Layer 3 of a small transformer language model trained on English Wikipedia (10 layers, counted from 0, width 128).
A neuron adds its activation times its output weights to the MLP's output. To switch it off is to set its activation to zero at one token and run the rest of the model.

Output weights of the MLP neurons that the questions are about. A number n stands for n times 0.0021.
n34: -16 43 40 -42 -42 -32 30 -5 9 18 -8 -3 -38 -3 2 36 8 6 -22 -5 30 20 55 21 7 36 18 17 -21 -37 -51 15 -20 41 -4 -18 -12 -31 4 -19 -13 31 -2 4 -14 -17 -1 -26 10 33 -10 -28 17 -53 21 -1 -22 18 -60 13 -21 -27 -66 -48 9 -41 3 42 38 -52 3 -27 -36 -15 -45 -27 -28 -7 12 -4 -6 -6 -3 -28 -2 7 2 1 -44 -37 -7 -65 -8 26 13 13 4 -26 -18 20 28 31 5 -28 -9 -37 -14 -38 1 37 15 -6 -35 35 36 15 -64 4 -46 27 -10 -32 -10 -8 17 -6 21 -7
n57: -9 -21 -3 -53 -26 40 -54 10 1 -7 -5 4 36 -1 6 1 43 14 6 -1 -3 25 7 4 -5 -1 28 21 26 10 -21 -12 1 18 -16 -13 -34 4 4 -1 50 3 8 2 -4 15 46 14 -6 -23 -45 5 -1 71 -34 15 10 33 25 -25 -13 -26 17 16 -31 16 1 -14 3 -56 -17 59 -43 12 -51 1 34 -17 31 10 -5 30 56 -11 -11 2 10 -29 -35 6 1 7 8 -1 9 9 3 -2 17 -7 -42 -10 8 -23 -47 11 27 -8 -29 -32 -43 17 -20 13 -14 21 2 49 29 49 36 -17 -8 13 -6 36 8 42
n82: 17 -11 50 -22 -7 -18 25 13 -30 -16 -15 -20 -43 47 -7 -8 20 21 -7 36 15 48 10 -46 25 11 -7 -29 -27 7 -1 38 -39 5 18 -19 -28 39 -27 46 -12 -26 -46 10 -11 -2 -44 -21 27 38 -24 -27 30 -39 50 -24 -2 5 -36 -31 33 15 -18 -17 7 7 -16 16 35 2 -2 7 6 -65 -4 26 24 -14 -15 5 7 -7 40 -2 4 -13 9 21 3 -26 -14 -65 -24 1 -9 -4 8 -1 -52 -8 -50 -7 -4 -40 49 14 11 -43 -26 1 -21 2 12 13 -14 -30 -17 -16 0 -2 6 24 15 -1 -69 18 -3 -8
n84: -5 -12 -13 36 15 -3 62 4 52 10 6 -51 -11 32 70 0 -23 20 16 4 -12 18 -22 -29 8 -31 14 10 16 -49 34 17 20 35 -17 19 19 -9 -25 -24 -44 61 4 24 17 -37 -6 -45 4 -27 -34 -36 8 -8 5 -18 -2 -19 -29 -14 2 11 43 -12 -82 -25 33 32 34 27 23 3 -10 -3 10 -22 -2 -26 61 6 1 -25 14 -9 12 8 -2 3 -44 23 19 -17 29 -27 14 19 25 -31 -7 29 -23 13 36 -18 -17 -1 20 -20 52 -19 17 -47 -21 -9 -23 -3 45 13 -8 -35 11 8 -34 7 -5 -30 16 -26
n86: 13 -35 -10 14 36 60 -12 -36 30 -10 18 11 -1 6 30 -25 -68 -4 13 -69 33 6 -26 -4 19 -67 4 30 -24 5 15 -57 41 12 18 23 -44 31 11 -68 -2 -49 26 24 17 -24 -19 30 -28 -4 -56 22 2 2 15 -12 -43 -30 14 -20 -30 3 3 -38 -61 -18 -46 19 12 32 -16 -13 -4 17 -51 -8 15 21 3 -25 -30 -31 -2 12 -9 -24 13 -25 9 8 18 30 7 -35 -24 31 -12 29 -38 -51 -4 -14 -56 44 -27 -30 -26 13 -5 -15 38 9 -1 -1 15 -1 -42 30 2 -21 -5 -20 11 -39 22 -32 9 28
n87: 23 35 2 5 26 -8 -44 -8 27 12 42 37 -28 6 39 -5 -12 -11 30 23 8 -36 29 -21 17 17 -36 28 -18 13 -41 44 -40 37 9 18 -20 -21 -4 14 0 16 -27 -39 -23 17 41 -48 -6 -20 -30 -19 -38 -41 -10 49 -27 -57 -26 47 22 -74 8 -20 11 -61 -11 -29 11 63 19 21 17 -4 18 -19 -8 1 35 -10 19 20 -49 -8 -19 4 -55 -3 28 -23 1 13 12 32 7 12 33 -43 -23 -12 9 -2 21 -37 33 7 1 -14 -4 13 -2 -21 11 -23 -7 -5 -6 -16 22 5 42 -5 17 15 -14 -6 -23 46
n92: 38 -23 30 8 -16 -10 -3 13 -55 -13 -9 -24 -10 -34 -34 -25 -34 -20 29 40 -22 -2 62 7 49 -26 -2 -51 -4 14 23 -7 -56 5 50 44 -25 -5 -20 33 -4 25 -19 37 10 1 -35 -13 -44 -43 -2 43 -2 5 9 -4 -29 -8 -57 39 16 -68 -2 21 7 -21 5 -4 46 12 8 2 -10 16 -35 8 0 18 -42 -35 12 -40 7 -42 35 8 -40 46 -4 9 -7 -11 30 5 34 6 0 -41 23 -18 20 16 -2 -16 -19 -9 -16 18 -62 -11 8 -10 -23 32 -6 -31 -6 2 -51 -26 20 -8 -23 24 -18 -6 -34 9
n113: -5 34 23 2 -17 -24 -16 -10 -1 52 -1 -2 -17 23 -14 -29 17 47 -21 -26 19 26 -32 2 49 -4 -24 2 -3 15 1 24 -32 1 -2 15 -8 5 -36 -31 -70 -8 -10 -35 16 -19 -16 17 3 6 -12 -51 31 -20 -36 49 -32 -19 -2 -27 31 28 14 2 -46 -45 -32 41 -41 31 66 -5 -46 12 18 -20 7 15 16 32 -2 -7 17 45 -41 -52 -14 -5 -22 28 27 -5 -5 48 -36 18 41 7 -5 11 22 -10 6 -2 18 9 -56 -17 -36 -27 -8 43 -50 -18 -5 19 12 -12 -7 -14 -11 18 -7 16 -5 28 4 24
n161: 13 18 29 47 -2 12 10 -26 -34 32 8 18 -34 -25 12 6 53 -11 -12 -36 -48 4 38 -43 -50 -14 14 -48 54 -27 35 28 19 0 45 28 -79 -2 52 -26 -22 -2 22 13 11 -34 19 -9 -32 -50 7 38 28 -23 19 -21 -36 -49 2 25 23 -5 -28 8 -49 -12 -34 2 -37 -34 46 17 -5 -8 28 2 -2 -18 5 -8 -6 37 2 -39 -24 15 11 7 -21 11 -55 -24 42 11 -13 -27 -18 -47 4 -41 -8 -11 -14 6 -2 -4 71 -23 -16 -23 -7 -9 40 25 -14 -19 -10 -17 3 -38 -26 43 4 -17 -32 -29 58 -8
n204: -10 -10 -19 -8 -8 -32 -49 14 -35 -3 40 28 -20 8 -24 -34 32 23 19 -10 10 -8 0 -54 -23 67 23 -56 15 -18 25 -13 28 -3 52 36 -6 23 18 -8 -37 -11 -11 -10 -42 12 -33 30 0 -2 21 -18 -26 9 -20 -11 12 -39 5 -25 10 -27 -11 -1 -17 8 -35 10 -76 19 -1 0 -22 11 22 5 10 -3 21 10 -78 36 0 -4 -18 -25 0 -47 23 -60 -64 5 3 13 27 -41 -32 -28 -17 -6 17 -20 14 12 -29 94 34 3 -31 -6 -54 -5 95 17 -20 9 9 -50 56 13 -10 29 -22 32 32 14 21 -27
n212: -42 5 24 -4 -14 -39 8 14 -11 39 -19 -15 19 2 -31 -14 -46 -3 -7 30 37 -52 8 41 -33 15 -14 75 16 45 10 2 6 -30 -16 -13 -20 36 36 0 -41 20 46 0 -26 33 -15 29 -9 -39 8 15 -7 -22 10 -18 -19 4 -89 16 28 0 4 -32 -17 5 -4 -13 -14 -2 49 12 -23 57 -22 -14 31 18 32 -20 46 -21 -2 0 11 -46 33 -19 25 -14 -6 -24 -13 1 -2 27 -41 31 -33 -2 10 47 2 6 -20 -23 6 -30 -8 3 31 -8 2 38 -35 18 -29 -13 -64 10 13 25 -4 -26 -14 15 -1 6
n259: 19 37 -29 -13 -49 -1 -17 13 43 -6 13 -40 12 -31 68 30 -46 22 3 1 -11 17 7 19 -10 6 -13 -3 24 -19 40 45 29 -21 -44 15 -29 51 18 -12 29 -7 6 17 7 53 36 -21 -8 -18 -32 13 -2 -9 51 -30 9 -44 -27 31 33 19 3 -23 -11 -27 27 31 52 -53 -29 -7 8 17 -6 -26 44 10 0 -19 7 23 5 17 -31 -18 31 30 -11 -21 -14 -30 0 57 -10 78 -22 36 84 -8 2 43 2 -4 0 52 25 -10 21 23 -34 1 -41 -4 19 20 28 22 -7 -3 40 -2 4 -39 -11 -22 -35 29
n284: -32 25 -18 -2 -10 -8 9 -63 -18 -12 -19 -7 41 -29 17 3 7 18 -65 -56 11 7 -10 20 1 11 -57 65 5 15 -26 24 -16 33 45 -6 11 -35 -5 12 -33 12 29 11 -25 19 9 -30 -1 34 33 45 -7 -31 18 4 46 20 -17 -16 9 -46 -3 29 10 -25 71 7 22 5 -7 0 -49 25 30 6 5 -9 16 -15 -58 64 16 -79 25 5 19 4 -7 18 -2 -27 18 6 -32 -32 -30 -37 -2 -17 5 -6 -18 7 12 0 -8 49 2 28 -5 -6 -19 -29 -18 27 2 11 -29 -3 21 54 -10 -41 -5 -24 86 -2
n303: -6 67 -8 16 -50 2 26 -49 2 -34 -3 -5 -10 -15 -13 2 -8 -26 30 10 -9 -14 -27 29 -7 -25 -4 48 6 -10 11 14 -13 -2 -53 70 -43 30 -19 -22 -6 -26 2 -9 -14 0 -11 10 -32 16 -26 33 -17 -6 -6 -7 -21 39 11 2 -48 -44 16 -8 28 13 -50 -48 1 -17 44 -30 3 -18 22 -6 -35 20 -4 -27 -13 30 16 -20 27 -36 -30 2 16 28 4 -20 -11 58 -31 19 38 6 45 -44 8 -21 1 16 -11 -40 37 -4 -1 31 -2 -25 -3 -12 8 1 -22 -42 37 -18 -19 -29 -58 13 -23 60 -49 -13
n307: 6 -27 2 -5 -36 1 -1 -28 6 45 -30 -6 -7 32 42 -39 -19 3 16 -14 -41 16 40 -6 -11 -16 21 -17 -6 25 -4 3 27 -18 28 4 5 54 -18 -19 7 -24 -30 -7 -20 -30 12 -23 -1 -16 -25 7 8 36 13 18 -2 -15 -1 -22 6 20 16 1 44 -32 6 -6 9 39 10 21 21 -33 45 21 -14 26 -35 -17 -8 4 6 -55 8 -15 -13 30 13 3 -4 -12 24 -13 -1 11 -18 -2 18 61 24 -1 -40 10 -3 51 10 4 14 -29 -48 7 24 15 16 -18 20 -32 -16 19 -34 6 -32 0 42 37 -1 0

Each question names a token from some text and the token that comes next. It shows the activations a of the neurons there, in the order above. A number n stands for n times 0.023.

Then comes g, the gradient of the next token's log-probability with respect to the MLP's output, scaled to length 1. A neuron's effect is roughly proportional to its activation times (output weights . g). A number n stands for n times 0.0036.

" im", then "ag"
a: -14 8 0 1 0 0 0 -19 0 0 -9 0 -4 0 12
g: 0 30 -5 -45 -9 28 -7 -22 58 22 10 -10 1 8 -72 47 -5 -37 -38 6 21 -19 -34 4 -3 -21 -22 -31 43 -43 -17 2 -25 -7 -61 14 -38 5 3 -7 -15 18 -51 -4 7 -30 -31 -14 -39 -16 -10 -26 31 2 -31 14 -12 27 26 -9 -33 38 18 53 0 -27 -25 8 1 -25 8 5 -7 -34 -3 -1 17 -3 5 36 18 -22 16 -53 -23 -13 -17 -19 29 33 4 -22 -12 -30 -8 -32 1 -21 -2 -1 -28 13 13 19 -23 23 -3 -9 -27 -8 39 -12 -11 -3 -33 -9 -13 14 -13 30 -22 -24 -18 7 -1 45 21 -11
Which neuron, switched off, raises the next token's probability most? n113

" m", then "at"
a: -1 -18 0 0 0 4 17 0 0 0 -5 -2 -2 0 0
g: 21 -8 -4 -14 -23 32 -13 30 -4 -8 -3 -34 -28 -33 4 40 1 -30 -11 0 -28 14 -3 11 -20 -6 29 10 19 -12 8 -73 -36 -20 0 -31 18 -15 16 -14 -4 8 -53 9 -14 4 12 -11 -2 -30 4 -34 7 28 37 -32 -25 18 -65 2 22 -32 -8 17 -14 13 -31 10 -15 -16 -36 7 16 24 32 37 77 2 -48 -16 -54 9 37 12 0 5 -8 9 26 36 17 37 -42 12 48 -2 14 25 26 10 -11 15 -5 -54 -29 -5 12 -21 13 16 -7 -11 2 -18 24 -12 23 6 27 37 7 18 -1 -2 -30 7 14 -19
Which neuron, switched off, raises the next token's probability most? n57

"ge", then " from"
a: 0 0 4 -1 0 -10 -1 0 10 0 0 0 0 8 1
g: -24 -7 33 34 -20 22 23 43 11 13 37 31 18 -3 9 3 22 35 3 15 6 -15 -32 20 3 21 39 26 -23 13 27 5 56 24 13 -4 -46 -15 15 15 13 -16 -10 25 -22 10 6 24 31 -32 12 8 -6 -9 3 -20 -61 -2 15 -2 9 -41 -12 -31 -17 -7 -19 16 -33 -14 -32 -51 -14 -21 25 16 -5 49 -7 -26 -24 9 -38 -18 -19 34 -30 -1 -15 -33 10 12 8 -1 -44 -59 9 -38 42 13 50 42 37 -6 6 -29 -23 -32 3 -38 8 14 -2 -22 -36 32 4 -24 3 -9 -19 -12 21 26 -18 -10 -21 -13
Which neuron, switched off, lowers the next token's probability most? n161

".", then "t"
a: 0 0 0 -11 0 0 0 0 5 0 -11 0 0 6 0
g: 32 16 1 -23 3 13 -8 -9 -1 -15 -25 -18 20 30 -4 24 9 -2 -30 13 26 -66 11 15 -33 -30 11 -10 5 -12 -59 -12 -39 3 -13 12 -19 30 -14 20 -17 -33 -27 51 -19 2 13 -47 6 -17 27 -38 40 16 24 29 -20 -14 -17 15 18 18 -46 -12 23 -9 -21 -20 -50 -13 -44 10 -14 -20 -25 8 -3 -40 -27 -43 36 -1 -33 7 -9 -5 30 -3 -21 38 -42 -38 -29 -35 -7 40 -16 4 21 -21 -72 25 1 0 12 -13 27 55 -2 9 -2 -19 8 -13 -5 34 -18 -4 -4 10 7 6 -30 -1 16 13 9 1
Which neuron, switched off, lowers the next token's probability most? n84

"v", then "o"
a: 0 0 -4 -12 0 51 0 0 0 0 0 -21 0 3 -7
g: -12 15 69 -14 22 -35 15 3 -25 0 -18 -21 19 42 18 -14 38 -9 20 4 -44 -47 -8 -26 -8 19 9 7 -19 -4 -10 2 9 -5 32 8 22 -23 -5 17 15 -28 27 -15 9 22 23 -18 -29 0 3 57 -25 -26 25 -57 5 8 -7 -19 21 4 -21 50 27 -9 -17 15 19 -2 15 2 14 -8 3 -18 -46 -22 -9 8 13 -54 3 -25 15 23 -26 -10 -27 22 -26 3 -35 -70 -36 16 30 -24 -8 37 -27 7 16 1 5 -4 -47 -18 -7 -35 41 17 -7 -5 -10 -19 -4 -24 -4 19 21 32 -21 28 -64 -25 -6 10
Which neuron, switched off, lowers the next token's probability most? n259

"ly", then " ev"
a: -4 2 3 0 0 -10 4 0 1 0 0 0 0 12 0
g: -13 -28 -13 -38 -49 -2 -21 23 10 -15 -39 30 -11 -4 -48 29 -25 27 -2 -38 49 18 -25 -29 -31 -68 17 -37 11 -9 10 29 -21 4 -30 -48 -19 17 -21 -14 -23 -5 13 -2 0 12 18 2 -7 -36 12 -3 -4 15 0 -5 -1 -27 -17 -19 -5 33 -23 24 -23 -8 31 16 1 -36 -2 29 10 -4 -15 1 29 -16 -22 -31 -9 -4 25 -24 -10 -15 -12 -12 -11 -23 4 52 -5 17 8 27 -17 -26 -1 20 -19 20 -6 7 14 -34 22 7 -15 40 59 39 -25 -34 55 27 -21 3 -39 -2 3 26 5 -15 2 -11 71 -21
Which neuron, switched off, lowers the next token's probability most? n87

"th", then "pl"
a: 0 0 -4 6 -11 30 0 0 20 0 -1 0 0 -17 0
g: 24 22 -7 -16 5 -5 4 38 28 22 7 1 20 48 -11 -17 -25 22 17 7 31 -4 -31 4 -26 -1 22 11 22 44 18 2 20 -14 27 36 -48 -32 51 -30 -6 -3 -15 30 -28 -3 -8 -16 -26 12 -12 21 -13 -11 -18 9 12 -4 -11 15 -14 -34 23 -5 -11 -34 4 -50 -28 24 19 49 -25 -34 5 -11 3 -22 6 -49 -11 32 -67 -27 57 11 -50 14 -1 -29 21 -36 9 5 -14 -12 -18 -6 -10 39 7 -23 2 22 -60 -9 16 41 5 1 -6 -5 8 -26 2 -38 -22 3 42 -4 40 8 13 -5 -22 -22 -29 -38
Which two neurons, each switched off alone, lower its probability most, in order? n87, n161

"le", then "k"
a: -10 -4 0 0 0 0 6 0 0 0 0 0 5 0 0
g: 11 25 -1 -48 28 -4 -38 7 59 -5 -15 6 -13 5 -19 -28 -10 20 16 34 -1 28 6 -19 33 -20 -13 -1 -13 23 -17 25 -21 -9 -12 80 -6 -5 2 22 -15 -2 -16 9 24 3 2 15 -1 -8 1 1 -13 -36 3 14 2 -17 12 30 74 4 57 3 -12 23 -14 32 -28 22 -24 20 -4 9 36 -30 1 -1 7 -52 24 -26 29 11 -18 10 -13 -12 -17 -53 -21 -10 -45 -36 -50 18 18 56 9 -22 26 -39 7 -45 -28 -9 -27 5 -13 -26 -9 -18 16 -9 -12 8 29 6 10 -4 50 23 0 20 -11 -29 -21 7
Which two neurons, each switched off alone, lower its probability most, in order? n34, n92

"ence", then " is"
a: 0 0 -6 -1 4 0 0 0 34 8 0 0 -1 3 0
g: 25 -7 12 -27 -21 8 -15 -7 12 1 17 -16 7 21 -28 -47 -7 9 -42 6 -50 -41 1 19 -38 -28 31 -23 1 39 33 1 -50 -29 43 -62 -34 -21 -16 7 -31 8 -19 -6 26 -9 -1 -12 -24 -9 -10 32 15 26 28 -9 -61 -17 2 17 14 15 30 22 1 47 -28 -2 16 -46 39 10 -14 36 13 5 1 -6 42 47 -3 -11 20 -40 7 -30 -28 22 -13 -14 -35 29 15 -10 5 -16 3 -7 -1 -8 22 -6 -5 -18 13 33 -9 10 5 -26 -9 -15 30 -39 20 -9 12 -16 -7 17 8 -4 -1 -20 -51 61 -15 29
Which neuron, switched off, lowers the next token's probability most? n161

"\"", then " |"
a: 22 -1 0 0 0 0 0 0 0 -8 1 0 14 3 -51
g: 0 -28 48 -1 -15 -25 -6 -31 12 -23 19 -9 7 -53 11 1 25 1 4 -10 20 -44 23 13 64 3 -49 18 8 -46 6 38 -12 17 -15 36 6 8 -22 18 4 -11 27 -12 -1 10 7 10 17 12 -9 -27 14 -9 -28 44 27 58 -8 7 27 -11 -36 -15 37 16 12 19 -59 24 24 13 12 49 12 -36 -9 -9 -2 -2 -39 -51 0 -48 -14 8 -22 -10 16 -14 26 -4 -23 6 -3 -32 20 12 -24 -38 37 45 -17 -6 -8 -45 28 3 -28 -9 23 -3 -30 -26 0 11 4 -23 0 -10 0 22 14 -23 -40 30 -37 -6
Which neuron, switched off, lowers the next token's probability most? n307

"ect", then "ural"
a: 0 0 -12 0 0 0 0 0 8 0 0 0 -30 0 7
g: 10 -2 -15 -2 -23 30 -22 -18 26 -1 -3 -17 17 -17 -27 18 -30 24 -17 6 0 44 -25 25 -17 36 -15 -6 -41 -57 10 -21 -14 -23 -15 -27 -2 14 -7 -29 -43 -15 8 8 6 -34 -1 -10 22 20 1 -26 -70 9 -23 -12 -47 28 7 27 -11 27 1 -12 2 -6 -35 24 33 -9 7 49 -17 43 37 -5 -20 -5 24 -74 -12 48 7 22 -19 -7 -24 27 -2 -22 -1 21 17 -10 -14 -4 46 -11 22 2 -3 -21 -36 10 -64 -5 -37 29 -13 -26 -9 5 -7 -16 -10 6 9 -8 41 20 34 6 -24 5 52 -17 -3 -20
Which neuron, switched off, lowers the next token's probability most? n82

"ar", then "m"
a: 0 0 -10 29 0 26 -3 0 0 0 -1 0 -19 0 -4
g: -4 11 21 42 12 1 -41 5 6 10 -40 30 -23 -5 12 24 3 5 -8 -17 -32 5 -3 27 -35 15 13 45 -13 39 1 -19 11 -22 26 51 30 -7 -36 -18 0 19 -39 12 34 -28 -22 -1 -7 3 -23 8 -15 8 -10 -3 -25 34 5 14 -6 -19 8 -7 -18 -22 55 10 31 13 -29 -13 0 -40 22 -48 4 20 5 20 14 -14 21 -41 -4 -13 -45 -25 14 13 -49 24 -49 -36 40 15 -23 -8 39 11 -8 -2 9 -53 -75 -14 19 -16 33 -10 -4 -41 16 0 -21 9 8 -11 -1 31 27 -18 -18 -5 32 37 -17 -26
Which neuron, switched off, lowers the next token's probability most? n84